Layer 9 of a small transformer language model trained on English Wikipedia (13 layers, counted from 0, width 96).
A neuron's activation on a vector x is SiLU(gate . x) times (in . x), where the dot is the dot product.
The model reads these tokens: "ec" "ad" "e" " and" " com" "p" "le" "t" "ion" " t" "ar" "g" "et" "ed" " by" " 20" "3" "0" "." " M" "e" "an" "w" "h" "i" "le" "," " t" "ra" "f" "f" "ic"

The vector x that enters this layer's MLP at each token. A number n stands for n times 0.013.
0 "ec": -82 -107 -132 78 159 -40 79 120 -83 69 -60 9 334 2 15 40 -46 -52 14 6 56 115 19 -27 -103 -119 -69 12 49 243 32 -94 129 62 -31 36 179 -46 49 -41 -45 85 59 98 -129 -62 -39 -83 12 16 -51 38 -33 -47 -77 -50 60 90 -57 -40 283 60 -69 -35 -154 6 97 82 -129 54 14 65 27 201 -29 166 138 104 -121 -157 27 -108 -61 -260 -150 143 -84 73 -128 82 86 -42 -172 -233 -127 31
1 "ad": -71 -45 -146 -4 87 -139 -29 -191 -105 49 65 174 46 19 196 275 -176 96 -19 251 -55 54 -35 -116 44 -105 -81 82 -41 267 38 -127 34 78 20 -9 143 -74 245 53 55 118 -68 32 64 28 -40 -139 181 168 -115 32 88 -215 -107 -53 -13 103 -57 -6 -62 79 -60 -75 -222 55 146 170 18 25 23 -71 14 175 125 69 45 -163 -111 75 -31 42 -214 -65 -186 88 42 27 23 -100 -21 27 -69 0 24 -153
2 "e": -190 -124 -44 -80 -32 -94 -195 57 -85 -152 -29 66 -103 -120 161 197 115 74 -58 98 -101 62 -27 245 73 86 -43 -69 -121 5 -82 -83 103 62 41 -86 126 7 -6 -62 -152 251 7 112 105 -56 -146 153 -21 -41 -129 43 -48 2 -80 72 -7 51 -195 -134 -97 27 42 44 -122 126 229 17 90 29 24 -200 224 -95 135 29 86 10 -86 29 119 -103 -179 -129 -129 -22 56 5 -153 57 58 18 -173 -14 -168 -97
3 " and": -35 -216 33 29 136 -175 72 120 98 -155 -6 -47 16 -23 -34 61 -145 -150 -123 150 51 112 24 145 147 82 -48 127 -37 -4 75 -178 -82 -76 29 167 201 -16 -161 175 -43 18 -60 -93 225 11 -76 169 47 -44 -277 -13 0 -38 -168 -71 -31 -126 83 7 74 -42 -71 26 -24 72 269 -78 21 214 -90 -315 -115 -154 -32 4 51 -17 7 -133 -39 122 116 68 -33 -34 113 -130 -223 45 11 -127 -14 -136 -26 168
4 " com": 3 94 166 67 70 -91 59 -86 2 -55 35 42 174 150 146 117 -19 -121 87 170 86 -203 27 76 99 241 -161 -12 206 -29 8 94 -42 -54 -27 52 -78 -81 -139 -131 31 3 6 49 -80 150 41 -7 63 115 -147 -103 374 46 30 -152 -10 -22 -34 12 -69 23 -81 41 -109 -6 40 -44 251 -99 -106 30 -23 -99 40 -121 -202 41 -33 173 155 175 -106 -99 -132 -32 -25 -40 -108 41 -85 -34 -69 88 66 -193
5 "p": 124 89 -26 106 -48 -167 72 -56 164 99 -135 84 159 -94 118 -56 -103 -258 -64 204 -59 40 286 11 -13 -8 -212 -1 54 106 -11 -56 40 46 104 -32 164 -182 -114 43 -246 60 63 -132 -129 117 -67 -38 -11 -40 -54 0 25 118 -42 -77 2 279 114 185 204 -103 -73 67 -69 -35 54 -32 149 -151 181 77 198 91 156 91 19 67 86 -106 26 131 57 -38 -131 22 29 -225 -98 75 62 -7 14 129 -55 -20
6 "le": -56 -3 -195 102 -28 -6 227 -27 74 -156 -1 -71 -24 -138 12 121 20 85 -3 96 -12 34 125 271 -216 43 -307 206 -26 -101 51 -84 44 -33 5 49 142 29 -80 -42 49 96 82 -14 -27 -96 -107 -31 -56 -124 35 -266 -78 37 -126 5 181 268 17 -10 31 0 9 41 -82 -174 122 38 -12 -30 -146 -77 155 87 -103 -45 169 -49 59 6 -163 -95 -213 118 -181 23 35 109 30 140 55 -205 39 94 -155 -27
7 "t": -28 -114 -242 67 -49 66 -109 -18 -78 -152 -93 -27 70 -250 -36 195 84 -64 -53 55 9 42 4 32 152 -129 -340 92 -168 187 -43 -222 -125 -27 114 -71 177 61 153 -46 -91 185 11 41 83 47 -254 34 22 -38 146 -180 -89 36 -104 -7 191 54 -54 19 63 -50 54 -58 -179 -45 -63 114 -36 16 -265 22 61 -50 -92 85 121 -68 181 33 -28 -76 25 98 2 -88 12 42 47 36 -94 -75 -44 -120 -111 -145
8 "ion": -163 -210 -94 119 1 -141 -142 -8 43 -55 -74 70 -62 4 -63 293 -37 99 -105 171 -99 -13 2 225 198 -230 -20 -74 -100 33 3 -261 31 -125 33 -33 20 20 -46 -34 -259 188 -5 41 -18 -155 -79 197 260 68 -128 -40 -23 -83 33 -14 71 29 26 -203 -103 -1 38 -56 -19 108 30 -91 -51 182 -61 -54 139 -163 -19 35 -41 -57 -57 37 112 4 -81 -85 -103 -75 -37 -43 -156 94 -116 -48 57 -60 6 -68
9 " t": -63 5 123 26 -1 35 -72 114 139 -68 -37 -50 328 -195 197 94 32 -17 -18 69 129 -3 74 32 95 3 40 91 30 102 -43 -43 72 -70 48 -116 9 85 322 -22 -100 83 161 63 -156 35 -92 -105 44 -68 -77 -105 -6 94 77 79 -63 -25 -25 103 9 136 -32 104 236 -42 276 35 -86 -79 -139 -175 -85 -3 -86 117 -17 65 -53 134 5 117 51 -90 -91 -44 -44 -70 -84 -16 11 -117 -177 169 -109 -214
10 "ar": -142 -45 -17 100 -15 -29 274 -29 -156 -197 86 -41 111 99 -117 85 62 120 -45 -6 171 -98 36 -100 72 -85 -96 -46 91 198 -47 80 125 -17 35 -90 234 76 43 13 -31 2 83 90 68 126 -125 -86 -142 -60 -70 -317 -52 58 -60 -26 -17 -179 -61 58 146 15 -37 58 88 60 144 -75 141 21 -153 -26 225 88 -40 -130 45 121 -70 62 163 -61 200 194 -29 -148 55 86 -242 -125 -148 -53 49 309 -7 11
11 "g": 82 -89 -124 58 151 -68 50 9 -50 -1 252 -174 22 -179 -82 17 92 152 -1 107 104 -81 194 223 17 170 49 46 -20 256 -63 -147 40 98 34 -141 87 -32 249 31 10 -29 -101 -73 -24 127 -268 -60 -31 -209 25 52 92 -54 26 -59 -92 -125 270 -83 -9 -41 -25 45 -209 -37 59 224 77 102 -12 97 19 129 172 114 -26 -51 18 99 29 -45 103 110 132 -172 -4 15 52 -8 -182 30 -43 38 -160 -112
12 "et": -129 -232 -120 89 14 20 -36 -110 187 8 -106 79 92 -285 91 203 41 197 15 141 55 29 52 117 236 -28 -52 -43 -57 -49 -7 -225 21 99 102 -64 77 -40 308 126 -68 18 -93 124 -26 -136 42 27 315 -147 74 -82 41 -133 140 -40 102 142 36 -89 88 49 41 66 42 65 124 111 -31 75 -85 133 189 8 -55 -42 155 89 17 -30 9 -104 -85 -198 -12 -241 70 23 -11 36 -72 -97 57 -44 -171 125
13 "ed": 48 -121 -178 -103 -50 -143 -67 28 -3 25 328 -178 -15 -18 75 290 45 158 71 209 -7 27 38 256 172 5 -104 -79 -15 35 -53 -105 -54 16 123 14 120 -98 27 80 -121 133 -69 141 -28 7 -71 54 210 -20 -38 3 40 120 -22 81 -46 -8 -163 -201 122 36 -32 42 -146 18 66 61 61 45 -121 -224 288 -16 -62 -71 79 -51 -117 18 19 9 -78 -93 -102 -211 152 101 -46 160 80 -51 -140 171 -223 -3
14 " by": 16 -109 30 -42 159 -112 -153 102 130 109 104 39 -54 -24 170 138 -137 -220 145 110 98 116 260 15 -14 145 32 31 108 170 112 -54 62 108 97 105 115 108 14 -9 39 -54 -42 -87 321 152 -9 85 -111 8 -199 12 26 146 -34 -29 20 -25 16 -56 -49 51 -60 19 -18 101 212 -204 155 8 -49 -169 123 -106 19 -55 127 -57 -189 91 60 -56 41 46 -14 -269 135 -291 -168 98 53 -44 -118 153 -26 -99
15 " 20": -72 -139 91 73 0 -51 -153 68 39 -39 -74 76 -18 216 155 -12 -5 156 24 -82 142 25 -150 128 -20 -18 -85 138 156 8 244 -22 187 -102 158 44 34 -105 -141 160 -91 -46 145 -12 -130 28 -37 128 29 34 -47 28 -87 62 -14 -39 35 114 159 -85 -53 -25 -172 217 91 105 0 -50 154 74 -81 -78 -134 -64 34 -32 237 80 -274 2 13 273 137 95 97 -145 -53 -18 -56 98 -88 97 -1 248 -7 101
16 "3": -33 -12 2 -91 102 10 -67 118 250 -78 6 32 -15 -20 209 53 -118 115 -129 -59 -7 25 -8 380 -77 -136 -39 101 54 9 167 -11 8 -102 78 -35 11 -164 -15 26 34 -11 -24 -88 -144 82 -82 -67 -85 -23 -11 51 -30 -32 -79 53 45 -118 -69 -66 13 -12 -150 204 17 -69 65 14 162 89 -200 13 -148 6 -48 -54 334 101 -197 43 50 100 -23 -69 -35 -44 47 -167 -14 130 -123 -49 -293 146 -69 144
17 "0": -60 -155 -24 -61 -112 -45 -69 105 265 -83 32 31 70 -89 138 111 -72 137 -106 89 54 81 29 343 -112 6 -90 82 107 164 36 42 -83 14 120 -18 -64 -111 71 38 -69 -45 -3 -105 -115 -69 -189 28 45 -41 15 76 -29 -60 -86 72 -32 -91 2 -4 -154 -119 -2 57 -65 -72 63 -32 134 -45 -94 61 -97 -41 -27 -87 433 116 -213 16 105 90 -2 -29 116 -123 -11 -97 90 202 -94 -38 -247 65 -127 175
18 ".": 102 -97 9 81 -69 76 -191 15 172 20 134 50 130 45 -210 298 38 146 -44 12 184 54 -172 73 21 -77 84 20 11 -130 12 156 -46 -66 99 -30 109 -122 -21 -46 -34 -1 -10 -41 94 -229 -202 -68 -169 22 -142 0 -33 -137 -4 160 -145 112 -10 -219 -65 -81 -115 22 49 -83 25 -160 93 35 54 -16 -125 -25 -24 81 247 -69 -48 -28 164 129 -51 193 -57 78 -85 -96 50 -63 21 -43 -338 22 -159 -3
19 " M": 32 26 3 88 123 88 -88 50 -91 -49 -156 195 234 -91 -108 -92 93 -93 170 36 -133 19 -71 -55 -1 44 2 -17 87 0 39 -51 -142 -80 -12 101 100 -62 28 -38 -92 104 -17 -48 -51 -92 -119 16 82 26 -38 -129 101 -105 -54 -172 -18 32 168 -145 -8 -68 -39 62 52 -119 82 79 -50 20 39 0 64 21 173 97 98 37 73 -147 -40 460 -195 -36 -53 -23 -96 -231 -102 -1 -7 -80 -14 188 -63 -58
20 "e": -56 214 -33 18 -229 84 28 -6 88 -114 -27 111 -2 -47 -204 -124 140 31 -118 -25 -138 -50 54 16 -218 127 -164 6 143 -55 7 -35 83 8 -24 -112 191 -120 -78 -245 -83 58 105 -12 24 -27 -26 -76 83 -82 126 -173 -124 -7 -165 -35 -33 164 -17 -205 9 48 39 74 46 -69 40 54 -99 81 -32 -129 5 -6 313 36 222 16 101 40 53 207 36 29 -32 -91 -196 -217 -111 -128 16 -200 199 190 101 14
21 "an": -209 -190 -176 66 -59 14 78 -54 174 -248 119 200 64 -186 -79 186 -107 -42 119 -46 100 83 140 0 183 45 -150 21 96 -40 44 -42 -140 -33 84 63 26 213 -6 100 -159 61 63 -107 43 -14 -134 -19 95 -104 -284 -105 -22 120 -46 190 99 89 -183 -272 9 -276 17 52 80 49 -110 43 -166 -41 -84 85 -96 -78 69 -40 -79 -23 24 155 -47 -92 -59 -81 -57 -140 -67 -55 -26 104 -19 100 -47 269 8 102
22 "w": 11 106 166 103 78 151 -156 56 86 271 91 -83 139 -227 -4 -89 -149 200 -229 28 -213 -50 117 -10 -10 -189 -32 9 -18 88 161 -150 69 -35 -128 151 56 22 -137 -77 -97 -16 40 71 23 -13 38 18 194 -81 43 121 103 -197 -51 -65 -55 162 -44 -87 257 -91 -93 19 215 45 48 67 50 91 -66 -97 -138 -9 114 113 61 19 6 -21 -7 112 -31 -139 133 -28 -146 -185 322 -77 81 -23 22 -119 -106 -43
23 "h": 41 -91 52 39 -113 112 -36 48 -19 -247 12 -43 -58 -195 111 -8 156 233 -97 -62 -38 -28 -112 77 89 -83 -55 78 26 19 45 -88 -34 211 -26 10 90 -23 68 13 -28 71 75 235 -133 -126 44 143 -127 -43 -46 225 124 -8 -83 111 -56 -16 -146 -169 269 117 -77 106 333 -4 -178 -58 -1 -21 -129 -87 -36 66 -229 -37 76 7 -51 3 -16 -18 41 -40 -17 122 -155 -5 396 -28 -204 -140 -100 188 106 114
24 "i": -123 45 137 -104 -51 19 -24 176 28 -125 -7 124 -60 -99 -117 -69 54 -1 -80 72 -64 -77 -173 201 203 108 -92 -91 112 196 -186 -11 -60 165 -209 -137 -16 -107 233 -102 147 120 -8 68 86 -44 60 -141 -21 146 94 202 27 -24 -65 189 -79 126 -182 -5 90 197 46 60 -138 -160 -163 -112 118 -33 -128 62 -94 111 -72 125 55 109 -132 -39 87 -10 66 7 161 -24 93 26 13 89 9 -130 -19 -34 -2 -122
25 "le": 17 -196 -72 45 -300 52 -18 177 130 -30 0 -99 -63 -168 97 48 75 -21 72 77 -107 70 -114 223 -189 115 110 90 161 -99 205 -90 -63 80 -32 -86 -92 -120 -20 -45 -114 44 -37 75 135 -31 -222 99 141 71 6 16 -105 -29 -69 148 -49 -37 -62 -155 -67 1 -13 144 28 -87 172 62 -85 -80 -72 -93 -32 -264 -108 17 199 105 -244 -115 60 -52 -100 -100 134 72 80 100 -20 101 205 -46 -127 -98 -143 -48
26 ",": -5 -68 59 -66 -60 70 -50 31 108 74 91 -10 24 48 20 -97 -22 99 165 9 159 48 -71 269 27 96 -86 14 -99 111 41 -17 -87 -28 96 24 157 -127 -40 -155 115 7 30 10 331 -132 -202 -9 77 53 -107 55 -57 -38 -85 211 50 182 -65 -130 28 -57 -109 143 33 -75 36 -96 -32 119 -62 -155 -55 -103 -53 -139 -139 160 -47 -181 49 -24 117 -94 -181 -83 -98 -173 37 69 -107 11 -408 -10 -32 -78
27 " t": -10 140 120 40 -24 131 -96 76 66 5 59 15 291 -113 164 -8 32 -51 17 -22 62 -55 -82 4 108 10 96 49 108 51 2 -85 83 -81 -47 -59 101 53 218 12 -97 35 106 23 -205 38 -103 -97 19 -67 -89 -93 1 173 -26 102 -85 117 32 150 15 166 -88 139 360 -7 208 131 -112 -23 -133 -178 -153 -73 -44 115 -197 134 -28 24 -60 195 39 -83 -84 108 -110 -56 -14 30 -55 -39 -216 199 -30 -63
28 "ra": -80 173 271 14 -200 -6 124 103 9 -113 200 -126 44 -80 -121 -158 180 -53 -8 62 -80 -92 53 -42 -48 121 -111 108 126 66 5 43 -18 219 46 29 107 62 -29 -76 9 -182 199 68 9 124 -234 30 -194 -30 -87 -168 -22 -2 -215 82 -203 116 -90 203 213 13 140 -30 -14 -27 -5 -195 113 136 -29 -39 -3 72 56 -52 24 76 21 158 -6 86 14 -81 10 -11 13 5 -262 107 -13 -15 79 192 22 -77
29 "f": -23 -124 -145 -13 -196 -50 -19 271 147 -60 99 15 -69 104 -26 36 187 94 -31 25 -150 -103 130 -92 8 27 -185 168 250 129 -61 68 -124 74 -122 -101 37 13 58 -138 -29 35 28 -244 -5 81 -107 -33 86 113 38 -179 57 55 -130 58 29 -65 -191 39 229 101 -53 99 -189 94 -133 24 -40 124 -185 16 -81 95 45 -105 -46 51 223 -86 -67 -126 49 161 -127 -107 -40 -65 -148 190 -19 115 106 232 96 -85
30 "f": -89 -153 -171 -59 -105 -15 -83 69 122 24 -113 -25 -14 94 -6 6 314 180 -3 38 133 -28 168 -17 72 -24 -212 223 174 76 75 38 -154 2 -160 -65 63 -41 30 -79 8 78 98 -102 -158 -98 -155 10 61 -12 31 26 -2 -144 -261 0 52 -41 111 -111 253 9 11 51 -130 133 -115 134 64 61 -114 -18 41 61 -102 63 -43 133 182 -16 -82 -99 -57 219 -103 -310 -70 -136 50 189 56 98 33 220 7 -192
31 "ic": -51 -32 -135 132 142 37 -265 36 -163 -143 48 1 -90 -9 -97 184 153 -10 -6 96 296 14 119 -31 -277 -84 -25 144 1 78 150 -165 116 -68 -69 91 63 -161 100 18 65 137 -54 92 -133 -107 -90 145 87 2 99 -104 -46 99 -98 62 13 -26 98 -132 -175 -28 -66 77 -120 -16 -111 47 175 13 -26 93 -28 -50 -44 19 94 220 77 -72 146 -178 213 -3 110 -118 -143 55 80 -13 4 -100 178 -85 -180 60

Each question shows the input weights of one neuron of the MLP. A number n stands for n times 0.0011.

n125 gate: 91 176 89 51 87 39 3 -100 -252 59 -103 33 58 167 63 18 -3 -96 -128 5 58 -99 -83 -83 29 161 146 146 -95 -96 -181 -65 -51 -122 91 92 17 -59 -33 158 6 -17 16 -99 -289 49 59 122 -67 -61 218 -64 -64 -48 -26 32 -134 -81 44 101 -210 -118 30 -30 138 -32 -19 179 60 -25 103 21 28 233 70 -141 -85 -122 339 107 -41 83 2 -125 -240 -41 164 -140 -111 90 61 -369 76 63 -30 65
n125 in: -154 -186 71 -63 -74 47 -65 127 -35 -91 -91 -38 127 49 -1 52 -153 -112 53 -80 -136 -53 -126 -126 -17 -39 -21 -40 9 -247 4 60 -63 -38 256 233 91 9 -104 59 178 -123 28 -138 -46 204 182 62 -233 16 92 -45 -66 -268 -136 -54 -167 7 -87 203 2 -19 87 59 3 99 -2 43 -123 -22 -75 28 -247 59 149 92 -96 16 43 34 -203 120 -103 17 -4 307 -69 -146 7 70 -79 7 160 -131 88 97
On which token does it fire most, and how strongly? 19 " M", at about 3.8

n19 gate: -166 -36 82 5 -263 9 129 124 -57 -169 -254 -164 -216 160 39 -19 -64 38 74 -167 62 216 -159 -111 19 85 170 144 -148 145 -42 -87 -268 -231 -114 -309 41 -48 154 23 -111 -162 202 71 39 79 -189 3 12 -117 15 -53 51 -71 23 -42 13 -238 -254 -51 97 -89 130 -181 -35 147 277 -34 -6 -100 -72 -14 17 105 -79 -178 -109 -104 5 29 -39 -6 158 118 159 67 44 154 123 26 -194 -277 223 46 50 102
n19 in: -34 63 -119 -48 -176 84 80 -226 -213 -334 -247 -344 97 146 127 -49 64 114 141 -60 11 160 -44 -131 225 75 76 -27 85 -71 -46 -56 -112 -65 64 138 1 -33 14 138 -35 -160 186 159 -12 18 5 -44 -111 4 263 17 183 -160 261 -159 74 217 25 -71 109 -153 129 29 59 39 91 -113 -104 72 -6 6 -121 113 4 -29 -186 -92 70 -1 -123 134 148 -85 -125 -199 201 64 59 -55 90 -137 96 49 225 -90
On which token does it fire most? 10 "ar"

n138 gate: -91 -97 204 19 4 -82 -55 47 -5 -9 182 208 -142 65 -122 -150 -63 86 -87 -82 74 -121 -7 -107 60 102 16 -32 123 -201 -185 -128 -41 -259 -144 13 3 -180 -12 66 107 17 -93 -199 -83 135 175 81 -139 -194 263 -95 22 -118 -48 -29 -265 40 -211 146 21 -11 62 143 123 123 60 181 218 100 100 -2 -4 29 200 169 -112 -120 234 115 -53 -36 -60 -49 -83 15 71 -35 -165 -117 256 68 -19 -3 -96 -168
n138 in: -215 23 34 16 -66 -256 83 36 67 -10 -63 210 -165 64 124 -107 -59 -2 9 -56 4 -103 -282 162 143 -102 -243 -107 36 -90 -238 -136 -32 -277 -81 181 -46 11 -88 42 120 10 -59 65 -134 204 -10 95 -141 9 31 99 59 -46 99 111 34 -37 -320 -13 -180 -118 -191 213 -150 20 177 187 -57 138 -107 -16 -177 -72 62 67 -26 71 168 162 -59 60 51 -60 -188 -102 -38 -19 -148 -92 143 -249 20 -53 91 -14
Its three highest activations, in order, are on tokens 4 " com", 20 "e", 29 "f"

n145 gate: -119 -162 115 13 79 125 18 89 124 -100 -105 137 -19 -18 -98 187 54 -199 111 -42 -245 5 -185 153 -3 -154 199 -193 25 15 -24 188 131 -82 19 43 -39 130 46 98 12 2 -87 115 -185 -51 -75 30 133 49 293 -2 129 281 99 78 -83 -220 33 45 -39 -129 209 153 68 -206 107 91 72 124 18 -1 265 0 -217 -152 -152 -311 -118 49 -68 -5 -238 -162 -16 -177 -74 -159 35 -76 -4 107 185 -138 -25 131
n145 in: 59 -35 52 -5 -75 203 93 47 -311 11 -80 55 80 -166 -209 82 -148 -144 -20 -114 -183 92 -261 55 -23 -103 64 -49 -177 66 82 -13 -162 -68 203 98 68 75 27 31 99 -4 -126 54 39 -135 -103 -17 73 83 -94 21 -11 134 -81 4 -8 -161 -113 -309 -131 -107 -204 136 -89 -140 48 186 152 64 -142 -72 -46 -84 2 173 46 -90 89 -8 -154 29 10 37 -197 -188 -178 154 184 -76 -2 -52 130 -321 -41 144
On which token does it fire most? 8 "ion"

n3 gate: -35 46 118 -216 -51 -9 -226 178 -45 -198 -50 191 57 87 6 45 -17 -212 128 1 71 281 -57 -247 103 238 -69 -127 -6 -9 -177 -263 82 -21 67 -263 57 -133 13 -67 -49 -46 -56 -63 88 -3 99 -2 61 -134 -65 223 -101 71 4 -107 5 -81 146 -117 -84 -136 273 -65 252 108 94 124 -81 -135 97 -233 141 89 -45 -96 78 -32 131 245 123 -116 -11 70 -4 -1 -13 149 261 52 -79 40 83 -88 90 186
n3 in: -37 -217 16 93 -104 166 -64 -75 -75 25 -14 -29 5 -40 72 31 25 11 -85 -236 52 -82 1 -16 -59 158 147 71 -3 -259 162 43 216 -67 272 -323 151 88 5 -19 -172 -30 -167 94 120 122 -137 -15 -117 -63 -198 20 31 16 -59 69 -19 -233 -165 -134 -241 -26 111 205 22 -138 -173 -57 180 -109 9 -30 -50 -221 9 177 -19 20 -178 44 69 -133 45 -2 162 241 -83 17 -1 19 7 216 -56 -249 135 -9
On which two tokens does it fire most, strongest first? 2 "e", 21 "an"

n39 gate: 28 96 58 -20 74 -120 128 117 -183 72 87 -96 -57 122 -23 -121 38 -218 68 -176 51 -75 23 103 65 74 101 -115 42 37 129 94 10 -277 58 -62 -131 168 -24 341 119 -137 47 46 99 -3 64 0 65 -99 86 124 56 57 44 45 -240 166 -114 31 -139 -147 68 332 36 -71 122 -14 -34 -66 57 -117 -88 27 -229 -104 -59 -323 191 -162 42 125 -172 158 -45 -152 -198 -24 -30 -91 -3 135 194 121 164 83
n39 in: 131 101 27 164 -123 96 -51 -87 -375 123 -121 -15 -26 204 141 -18 32 -119 150 -24 76 34 -53 -240 -128 56 54 203 41 -193 37 -68 -3 88 -115 -5 -213 91 -118 -194 -28 47 -12 -100 -54 98 -6 208 -182 -48 -40 -181 -79 -62 -17 -93 31 70 147 -141 -40 135 -46 54 291 -14 158 -98 -33 84 20 199 -97 7 204 4 11 -152 -26 109 11 -80 -33 53 45 69 -12 -202 146 -186 -10 -99 65 34 122 73
On which token does it fire most, and how strongly? 13 "ed", at about 1.9

n77 gate: -63 -93 -6 112 20 30 -165 -95 222 241 -37 28 -192 -58 3 -163 -39 51 14 -204 52 35 -148 -233 -28 101 34 85 362 43 -45 32 7 -157 6 -62 -92 48 42 47 43 -87 -74 -55 -7 -76 -107 -31 -108 -124 81 80 173 -53 180 153 91 -164 45 77 -92 71 155 5 -31 -192 29 224 -25 151 30 -36 359 -3 -87 -155 -120 -26 -52 45 64 -7 -279 229 -178 -98 96 -76 111 36 41 -90 -79 -162 200 -224
n77 in: -10 65 -47 49 132 98 47 77 -39 14 98 185 -115 82 -88 -130 3 -7 -6 -312 -252 -175 195 -234 -202 -110 -102 36 63 -265 77 118 3 -25 64 -171 13 -21 52 -9 207 -152 144 114 -61 -336 -32 37 3 59 -57 -139 -48 -366 101 -50 -128 -26 139 -168 108 87 -181 135 -45 -6 -111 100 -166 -44 48 -35 91 128 -80 -73 31 88 -61 44 77 183 1 158 -163 167 147 -168 82 -136 -79 -181 -43 37 70 -328
On which token does it fire most, and how strongly? 30 "f", at about 5.7

n115 gate: -28 206 166 26 97 -9 -93 -71 -182 -229 -177 -31 -112 132 49 -5 -34 -181 233 39 -279 -168 -128 77 6 40 -7 -26 -23 -121 -35 -11 -59 -250 133 -79 -96 80 -362 -103 -67 75 -43 -154 -65 -123 275 179 -122 -163 80 202 227 -82 87 121 115 38 107 17 -56 -33 161 156 10 41 -38 -139 -45 128 117 -98 -51 -109 -137 -234 -95 -282 -136 28 -93 -129 -71 297 -77 51 77 43 -74 -15 288 159 -99 -146 -13 132
n115 in: -231 13 -40 -64 -68 162 -101 30 120 -131 164 -83 -86 -143 51 -64 204 105 -263 -74 73 -79 80 -131 80 3 120 117 35 -52 -209 233 44 -208 64 -191 -184 116 -89 -54 -54 -57 -82 -227 -36 -104 -72 158 -31 -152 -6 103 -12 -281 -123 226 -123 156 4 115 83 -156 115 245 266 82 -14 252 -78 46 111 -158 212 -44 19 -222 154 -73 -145 63 36 -154 -89 124 1 243 87 -99 -85 223 100 -86 -76 -63 -109 -110
On which token does it fire most? 2 "e"

n17 gate: -75 9 -160 16 59 -137 162 -150 -51 -83 -103 -63 26 47 -126 -70 -252 187 85 279 -133 -84 -28 120 103 22 23 123 141 45 48 -52 156 -108 -26 -21 214 108 42 -135 123 -70 -81 -227 -18 4 150 11 82 70 101 100 143 15 -110 243 -21 227 -99 -46 -64 -102 153 79 76 -202 23 142 47 -121 222 57 -81 71 -46 -189 -90 -117 57 -32 -159 -197 -79 194 -194 -178 325 259 68 92 -21 -156 82 -71 -268 131
n17 in: -10 -139 96 92 -126 -21 207 252 56 -74 168 -21 -74 245 -24 -259 -37 -127 -146 -111 -46 -22 23 174 8 59 -225 67 20 -200 4 104 97 -28 -80 36 -33 132 25 150 -266 130 57 -140 -101 7 -32 117 -147 -132 -14 -10 -116 143 154 36 -169 -131 -174 47 -93 -75 0 61 -13 -75 -75 286 -80 148 -36 91 126 -114 126 -10 139 -54 7 162 48 -50 -144 116 94 52 -98 -162 196 208 -29 263 129 104 -236 -68
On which two tokens does it fire most, strongest first? 6 "le", 21 "an"

n92 gate: 210 238 17 -78 141 -94 74 -96 -89 202 -16 41 -1 -156 71 113 -302 257 -93 37 -15 -192 39 4 -29 33 24 -37 -82 -100 -150 -99 -171 -261 55 79 -93 -1 25 58 77 -245 -2 -54 -62 6 62 154 -129 -84 188 41 11 -40 115 21 -168 178 -74 -111 -182 -194 39 -53 -111 -151 -149 68 67 -178 -68 178 -207 80 -88 79 -4 -80 -66 -57 -76 -26 -42 33 -164 -300 -231 39 -131 -31 -146 52 -54 107 12 -8
n92 in: -205 -183 -2 86 -7 -202 -5 -115 241 149 -206 99 -28 -103 24 -20 -164 155 55 -134 -21 -34 -91 3 158 -202 67 -99 -123 61 0 -344 45 -35 -40 58 -95 -106 154 61 -158 78 105 309 -48 -8 -36 146 56 -47 -40 -43 -42 -157 -73 57 144 -89 77 266 -19 -9 40 -34 -92 330 -143 140 -128 -178 -210 -202 -13 131 -110 151 27 128 -148 -64 38 15 -146 121 254 -113 77 49 -195 -48 49 -59 -48 -4 57 87
On which token does it fire most? 17 "0"

n141 gate: -123 89 131 140 8 -178 -146 -241 43 3 -97 -81 132 225 -121 80 110 70 157 -143 -112 -250 113 -40 155 -77 218 225 75 -178 -34 46 95 -132 -34 29 78 -4 4 26 114 -17 -59 27 -166 119 156 -132 -185 96 -5 -72 63 -43 -119 -197 -50 16 -170 -10 -281 110 -55 -266 -111 51 -32 14 80 -19 286 61 -250 -80 69 -125 -172 -44 -32 -57 76 -10 -176 -35 -11 -125 -67 177 1 -39 -37 -119 160 -128 -35 43
n141 in: -46 170 2 32 -55 53 -169 129 0 37 -211 126 55 -29 -80 26 17 309 -100 16 -9 -59 -64 -190 170 104 288 12 87 -76 -116 52 -42 -241 -131 3 -122 152 -7 -26 -14 -78 -66 243 -205 -10 179 -178 173 -68 -288 -130 154 -58 62 19 -162 105 119 85 -128 163 131 -124 -50 -109 128 148 98 -265 133 -36 67 160 135 -86 -59 49 -61 22 208 -1 241 -50 -113 -17 -49 187 -111 85 -268 -195 120 -24 -159 -236
On which token does it fire most? 4 " com"

n126 gate: -23 40 3 8 2 65 273 1 48 -70 -78 50 -307 -102 -117 -67 -141 58 116 122 -16 85 -256 81 6 142 -147 81 124 -5 16 5 45 -195 -93 -321 69 137 -84 77 143 -130 -52 80 -105 52 131 109 -8 12 -222 -89 -59 139 40 193 -35 -129 0 -114 -79 17 4 118 141 -116 275 138 -249 157 -94 167 -98 -34 14 -146 138 -89 143 -75 15 -275 -47 -91 81 65 -89 -34 156 -247 16 38 -7 43 -38 91
n126 in: -100 -103 -111 -60 -49 213 51 -154 -69 -164 91 -44 -196 -106 -196 -12 59 261 194 153 -21 120 -191 103 -181 90 -82 58 -26 74 -32 124 -116 -57 144 43 -53 -67 -52 122 162 134 96 218 -26 -203 -183 34 -24 99 -229 -94 -131 86 108 32 221 -202 119 60 -16 45 112 180 81 -65 131 -154 -193 -238 55 23 -178 -11 -31 107 100 176 85 146 -12 -122 41 42 -2 44 59 76 62 186 -8 -50 16 -261 93 -96
On which token does it fire most, and how strongly? 25 "le", at about 11

n7 gate: -55 -42 19 -109 120 -133 -36 146 9 -83 -91 138 -200 -192 -236 100 -52 36 -80 32 -61 -146 35 36 -369 51 -30 -7 42 -11 -54 -80 -116 -159 -38 -107 -43 46 -12 44 65 -7 2 115 -87 8 -191 78 107 86 -132 -171 -26 76 9 -49 6 170 -37 -11 -234 -100 250 -42 89 -26 123 314 114 -108 -89 115 -227 -15 -138 -58 -9 115 82 18 -111 94 173 44 316 -172 -132 205 -27 -103 27 -171 173 135 87 155
n7 in: -29 -152 -91 2 107 -45 12 -203 144 154 84 73 -245 -52 9 82 -104 75 18 37 37 -8 -25 72 -91 -298 -146 186 156 -71 146 8 11 89 185 38 133 45 14 -1 -138 -160 -34 21 -104 18 -123 106 -107 218 132 107 -169 -137 -14 123 211 -57 212 -128 -19 -108 -171 99 -178 -68 -5 -100 -56 49 8 -4 43 127 163 201 209 65 -154 71 20 -117 -171 -33 -105 158 -186 -186 123 15 -152 -113 32 -114 174 -154
On which token does it fire most, and how strongly? 31 "ic", at about 13